Layer 7 of a small transformer language model trained on English Wikipedia (10 layers, counted from 0, width 128).
A neuron's activation on a vector x is GELU(weights . x + bias), where the dot is the dot product.

Input weights of the MLP neurons that the questions are about. A number n stands for (n - 500) times 0.00048.
n162 (bias -0.081): 571 529 236 531 673 602 464 468 689 575 470 602 691 395 467 723 355 404 485 682 367 419 485 638 573 93 666 313 456 407 409 445 446 461 538 399 508 451 417 336 632 450 516 470 403 450 366 610 351 625 485 402 508 665 326 718 586 380 567 602 480 441 512 620 429 531 480 603 577 560 539 345 371 577 478 624 496 706 351 504 438 657 426 379 386 661 385 500 319 627 600 583 293 575 545 181 551 402 327 656 409 315 670 468 492 271 425 323 548 716 369 415 851 527 454 473 640 508 428 273 591 733 250 581 628 519 452 319
n195 (bias -0.071): 504 500 533 485 485 534 520 331 584 270 460 595 596 417 626 541 367 422 536 601 659 382 478 262 394 515 544 374 447 293 218 325 567 149 405 496 588 622 630 496 434 638 360 507 485 633 722 473 496 455 311 432 477 519 519 405 473 545 718 260 731 363 443 531 481 705 523 512 534 585 511 570 504 582 446 609 303 500 641 408 542 381 286 493 725 422 557 603 405 570 657 381 504 597 340 349 542 315 470 615 562 348 616 454 566 560 393 546 550 778 522 332 666 429 638 640 673 473 683 426 384 707 125 672 413 507 434 664
n264 (bias -0.100): 648 575 445 365 598 561 519 665 659 611 529 689 507 624 529 403 427 361 395 381 588 496 559 415 212 366 533 566 401 496 598 428 705 353 348 383 682 383 397 486 542 660 380 577 612 489 546 390 489 428 504 440 477 485 584 644 255 593 532 371 534 407 568 461 436 437 675 622 418 389 511 594 587 515 432 413 500 657 537 206 168 238 597 376 158 334 461 236 360 723 626 588 458 390 572 320 466 583 478 504 562 466 440 599 654 519 709 553 558 413 716 559 747 605 289 504 384 587 609 584 396 378 544 351 496 567 796 449
n280 (bias -0.088): 511 529 251 559 752 305 619 500 368 468 443 337 558 468 579 398 558 264 458 469 268 496 617 434 422 323 561 353 463 539 285 576 328 456 439 551 640 573 621 656 476 551 567 488 520 356 873 368 376 520 279 552 549 815 588 577 587 755 584 484 343 651 257 504 703 590 432 472 598 589 366 544 674 344 361 450 375 601 477 564 397 477 295 327 384 600 331 477 520 682 488 584 674 391 766 358 579 361 539 399 504 328 661 508 388 587 448 496 715 623 469 653 670 358 594 480 740 716 515 719 452 528 508 402 607 519 722 293
n289 (bias -0.094): 628 551 578 223 317 476 179 426 736 525 441 330 239 242 741 452 563 591 461 436 886 634 372 238 350 664 625 516 379 524 512 516 496 258 683 456 504 535 434 560 550 536 423 488 540 421 353 480 591 306 612 367 201 455 545 538 508 352 667 516 406 338 423 661 695 468 496 471 540 492 275 534 843 655 324 492 475 592 492 738 411 441 408 351 459 761 596 414 362 446 620 525 554 533 391 665 427 520 417 579 422 736 384 488 567 649 406 333 823 520 576 556 401 464 476 378 621 406 574 535 438 406 492 703 593 496 471 305
n403 (bias -0.135): 479 391 571 345 696 474 357 240 596 351 550 656 674 522 516 440 513 482 571 332 639 656 449 691 755 465 559 258 634 603 361 513 410 574 458 348 609 420 614 460 367 551 530 267 294 691 653 303 725 530 309 405 656 596 382 657 378 723 363 596 390 488 683 318 248 449 517 540 517 465 220 328 379 543 172 329 509 539 487 737 331 623 590 454 421 472 759 605 570 840 782 465 487 575 330 435 522 331 500 496 785 421 757 579 373 353 391 439 389 417 427 568 371 698 432 674 95 539 429 551 509 281 416 530 301 560 650 563
n604 (bias -0.079): 692 487 485 516 643 299 438 590 427 589 589 508 590 608 735 445 500 570 412 448 683 447 172 433 475 553 202 433 571 607 500 637 449 376 677 524 415 426 727 631 373 579 420 578 500 551 621 363 516 692 715 540 500 424 609 571 412 520 703 315 646 561 677 406 504 590 286 602 658 406 588 185 460 445 614 778 431 511 582 512 436 551 401 213 548 496 413 208 702 565 457 565 292 423 569 361 460 504 276 312 527 532 674 577 293 632 508 528 324 416 508 441 553 599 480 596 631 56 299 593 451 593 306 480 324 610 455 535
n636 (bias -0.064): 496 236 393 712 523 623 582 544 408 480 424 314 438 323 567 519 485 500 447 437 585 664 578 422 443 580 508 546 697 571 557 436 512 559 230 579 512 446 684 655 395 656 567 230 571 593 648 624 415 682 227 460 455 381 668 357 448 586 492 365 621 737 417 383 544 500 408 408 414 678 689 379 670 636 549 477 601 504 178 476 377 701 465 454 492 393 492 254 380 395 711 400 540 428 625 610 437 698 679 747 400 520 285 260 577 433 784 512 569 607 153 461 601 453 578 524 327 400 599 385 512 300 588 543 409 376 411 286
n642 (bias -0.088): 372 287 424 450 404 442 552 344 730 344 592 362 410 475 555 332 569 496 687 554 366 476 644 206 552 500 303 476 285 380 536 504 344 122 280 471 471 561 513 391 543 442 824 557 521 752 710 563 455 379 512 741 624 663 534 392 362 389 612 567 576 468 676 649 387 561 622 437 599 462 512 585 446 443 303 448 687 708 435 643 558 414 608 411 639 605 666 427 446 712 640 597 678 439 328 252 779 666 369 435 464 420 451 412 532 670 689 601 385 324 549 352 117 306 443 625 517 487 544 314 347 399 443 640 268 643 419 641
n775 (bias -0.122): 254 651 338 389 635 655 114 334 415 543 374 346 509 305 381 422 559 596 325 481 482 769 551 875 432 230 360 714 465 305 518 726 740 463 518 425 566 736 741 679 467 408 589 377 722 463 316 359 564 472 437 612 586 458 217 444 580 486 531 533 585 589 406 424 303 587 349 315 463 705 523 435 495 284 460 320 471 458 733 486 682 413 741 369 585 867 629 541 434 652 431 618 391 700 352 663 733 346 417 445 324 693 482 23 527 291 458 316 376 462 657 449 328 653 767 472 412 585 518 269 647 580 255 505 486 362 676 667
n868 (bias -0.068): 479 701 463 589 731 427 411 456 396 548 570 453 382 462 695 445 709 280 693 500 400 723 449 824 416 591 309 404 560 248 508 396 432 680 380 560 431 542 239 672 548 572 487 203 589 513 539 383 529 616 364 556 843 302 470 584 767 644 627 647 653 557 379 478 578 462 677 552 309 706 500 500 590 348 338 529 618 438 887 504 543 735 457 413 916 605 663 354 405 452 521 570 574 559 484 509 419 359 740 374 529 448 525 370 487 197 552 439 456 629 606 462 193 683 445 461 257 444 492 642 788 257 462 500 414 542 456 508
n967 (bias -0.120): 444 443 448 670 383 466 604 632 353 665 774 580 639 562 548 648 357 372 344 517 537 713 455 566 383 470 411 484 355 546 55 521 438 517 584 508 399 614 432 648 363 698 667 463 591 520 508 395 316 412 512 508 320 861 331 671 446 434 364 303 593 568 349 81 299 365 243 525 434 555 338 183 629 644 547 367 585 637 365 521 437 422 488 204 673 629 603 516 500 249 587 470 679 508 492 521 521 504 570 647 500 529 426 394 317 442 424 812 650 542 554 405 833 425 545 609 438 567 492 557 581 314 606 401 492 500 721 419
n1001 (bias -0.096): 596 360 241 238 512 563 284 611 462 411 318 412 566 588 405 558 504 311 492 305 537 488 641 348 760 245 496 648 850 533 618 475 500 333 419 324 694 316 483 688 298 285 450 500 367 668 610 648 500 450 331 466 792 403 466 481 294 533 420 588 666 532 458 401 635 278 424 509 736 581 500 485 320 516 318 464 726 553 455 453 475 484 679 378 631 449 619 533 500 453 574 317 654 508 359 337 575 492 389 365 463 276 388 598 398 730 521 576 328 466 608 545 397 575 323 597 225 322 581 423 594 559 296 438 391 822 111 439

Each question shows a token from some text and the vector x that enters the MLP there. A number n stands for (n - 500) times 0.015.

" l": 253 490 636 461 428 555 441 523 550 645 506 460 480 603 610 368 414 465 553 446 418 486 523 491 381 430 865 455 437 509 456 543 489 530 519 621 564 583 529 485 483 493 470 471 493 500 349 402 621 559 511 547 659 380 540 684 508 404 530 359 497 592 576 557 267 552 573 404 355 551 563 918 564 474 642 630 694 198 525 491 469 438 375 562 393 465 497 394 521 553 333 463 517 375 665 589 542 448 511 618 529 539 502 529 486 436 442 421 613 473 440 552 447 524 600 599 455 472 575 535 693 402 318 475 447 549 311 427
Which neuron fires most, and how strongly? n868, at about 0.78

"th": 500 609 473 466 404 610 582 556 599 516 558 425 437 405 597 428 605 456 558 445 413 575 628 619 402 501 710 747 358 552 509 499 581 479 519 521 501 540 652 449 482 409 544 475 399 448 519 434 625 397 626 598 568 490 361 380 420 680 524 429 555 649 586 361 288 426 518 489 427 380 606 490 471 232 626 633 610 267 596 478 596 390 375 582 619 283 295 603 512 442 311 483 559 357 667 522 677 447 476 520 604 411 525 509 535 589 522 627 516 423 561 519 490 453 538 600 415 596 464 623 450 403 467 434 411 386 443 379
Which three neurons fire most, strongest first? n775, n264, n280

"-b": 395 627 526 522 437 533 546 602 535 584 518 270 504 418 655 411 403 579 513 465 484 553 479 416 598 447 595 458 395 572 558 602 643 492 385 532 652 463 496 518 471 341 490 568 483 286 532 531 630 604 575 383 531 393 402 606 530 542 438 386 377 602 573 374 311 478 542 537 493 303 676 716 637 425 621 479 579 272 535 570 579 393 536 567 530 383 378 513 523 566 378 427 558 248 576 523 604 510 436 451 684 670 587 474 574 374 516 412 500 543 351 508 338 506 515 562 443 533 667 421 510 704 450 403 465 476 369 639
Which neuron fires most, and how strongly? n775, at about 0.68

" out": 276 352 554 425 470 477 532 224 646 585 547 472 612 399 603 425 494 461 552 535 303 456 577 684 614 435 605 478 462 692 559 425 416 445 622 373 695 402 501 428 558 654 536 511 367 420 392 617 523 508 670 570 566 464 410 669 522 650 440 461 649 501 528 545 460 556 422 552 405 451 585 678 384 489 522 622 547 361 317 606 592 313 434 569 424 378 424 569 657 440 615 536 430 310 613 551 391 540 556 489 586 399 626 458 441 523 543 494 528 347 451 438 433 427 539 465 497 557 554 503 554 608 357 554 527 432 483 505
Which three neurons fire most, strongest first? n162, n403, n642

"t": 379 410 676 419 459 576 645 453 513 465 593 391 592 526 578 441 443 651 641 471 521 360 668 525 299 454 582 552 416 485 564 603 418 603 557 510 591 610 593 368 444 491 443 516 564 373 558 692 822 490 589 523 498 483 327 467 660 511 346 399 453 665 410 466 437 548 427 530 397 403 516 661 553 391 508 470 430 383 411 602 534 616 371 511 464 340 511 622 506 364 439 443 450 457 679 553 610 569 375 332 668 382 515 480 354 627 622 540 352 534 584 346 537 469 561 438 504 531 595 483 509 513 421 560 477 462 363 530
Which neuron lights up most? n195

"N": 520 385 608 484 398 536 709 383 488 564 481 470 566 590 454 441 433 435 723 587 504 433 685 524 717 368 688 591 466 471 617 571 442 523 474 470 470 506 550 429 594 422 442 492 585 532 473 498 627 495 598 474 407 365 599 586 418 541 410 483 445 730 435 516 432 451 476 387 533 524 473 724 633 248 704 634 428 372 443 382 493 592 425 629 341 368 264 491 405 577 343 443 647 500 335 508 642 529 631 562 413 404 520 482 503 470 476 482 541 411 583 504 523 514 652 509 495 454 710 655 526 340 403 517 390 332 514 537
Which neuron fires most, and how strongly? n636, at about 0.25

" \"": 445 500 653 535 554 530 552 321 518 588 575 400 477 504 531 609 478 354 561 490 398 425 681 556 465 507 682 523 453 602 616 622 454 513 550 440 477 536 510 443 346 594 284 479 476 474 482 617 593 438 641 705 514 360 471 633 504 546 437 532 422 423 447 384 342 553 439 506 601 348 537 664 557 291 451 544 574 472 396 563 539 532 433 382 473 471 410 394 625 229 317 469 458 473 597 656 486 575 540 450 575 345 663 490 460 459 578 632 647 362 375 564 503 438 677 549 452 546 722 444 481 467 501 551 482 454 492 499
Which neuron fires most, and how strongly? n280, at about 0.21

"us": 193 401 552 514 561 498 480 362 435 402 443 552 438 526 486 382 483 475 673 498 493 257 607 539 588 518 679 538 311 424 623 543 697 425 571 395 468 301 442 489 441 425 459 455 544 216 452 510 572 452 471 440 540 469 588 613 534 408 417 406 547 720 465 510 677 514 397 489 509 275 537 629 461 477 558 563 506 424 312 568 629 408 637 690 499 448 425 587 443 487 470 724 427 374 588 548 560 555 572 607 522 292 556 531 514 468 471 589 524 634 419 572 523 487 531 529 514 470 583 557 564 509 450 590 509 687 488 564
Which neuron lights up most? n162

"on": 603 544 583 289 436 481 569 417 560 410 462 451 476 470 617 281 478 409 561 406 425 247 638 608 670 453 614 569 684 507 439 461 611 488 687 528 619 466 492 352 538 442 571 535 434 492 338 569 659 524 618 546 608 559 656 767 502 489 608 487 550 538 526 364 569 517 261 567 445 413 565 622 412 458 593 496 482 296 339 523 612 503 589 602 610 457 418 446 512 475 376 514 436 315 571 575 506 434 480 540 552 456 622 507 490 583 465 644 456 590 499 615 429 397 445 567 438 527 461 690 415 376 318 493 441 368 494 463
Which three neurons fire most, strongest first? n1001, n604, n403

"pr": 438 529 585 562 356 454 443 450 532 452 608 426 568 482 653 353 435 424 495 475 460 458 534 475 563 511 713 582 423 568 384 748 572 524 582 542 637 600 590 569 534 421 449 446 473 491 381 378 421 499 615 630 659 491 466 692 594 463 429 507 588 468 587 407 588 277 412 505 509 368 475 750 486 481 762 495 539 304 421 535 544 314 511 488 507 475 411 410 527 525 346 328 512 340 697 372 599 495 460 378 621 386 632 458 430 557 495 579 654 400 447 554 493 549 589 562 378 547 582 633 470 453 313 558 472 327 464 557
The two highest activations, in order: n280, n604

"own": 500 540 474 495 421 404 568 455 634 534 372 470 499 411 472 440 513 527 473 535 388 456 501 607 501 432 694 471 287 622 579 491 486 544 597 394 617 452 404 387 645 522 537 576 383 349 480 564 617 619 604 571 524 490 424 711 560 486 530 348 580 440 470 433 486 470 416 369 380 483 673 542 457 499 647 552 600 411 249 602 577 414 417 732 425 147 381 580 508 531 379 472 349 482 548 431 452 532 716 441 507 424 467 422 427 641 455 617 448 543 505 440 557 472 643 619 615 544 500 529 607 451 374 583 529 475 552 711
Which neuron fires most, and how strongly? n162, at about 0.72

" to": 365 517 509 532 564 550 657 334 511 619 578 437 551 467 601 402 573 511 672 503 569 505 618 467 494 588 463 630 431 466 528 657 425 482 521 559 561 524 444 411 516 538 468 505 571 609 470 460 655 622 653 397 439 612 259 684 303 633 463 384 424 608 588 384 426 497 324 497 658 328 478 683 460 497 631 615 701 382 309 617 496 410 493 618 426 511 339 521 524 300 423 423 537 388 650 523 458 597 426 534 481 436 484 441 379 425 612 548 615 495 446 522 224 427 521 409 512 507 535 561 452 387 477 545 553 507 474 479
The two highest activations, in order: n642, n967

"-": 480 448 586 639 402 433 617 582 518 621 523 379 570 475 667 598 431 353 530 510 637 388 574 559 564 539 485 422 305 581 567 544 503 475 566 597 549 390 534 403 480 560 334 475 605 348 316 476 436 531 668 612 497 446 391 638 497 585 323 263 466 553 382 419 302 411 503 584 549 460 420 805 529 516 480 636 462 395 458 529 438 387 571 603 620 379 294 628 694 370 354 435 566 351 534 601 474 439 548 634 453 462 557 459 551 462 465 650 629 425 539 490 380 551 510 518 470 604 634 592 410 483 335 580 574 427 490 491
Which neuron lights up most? n967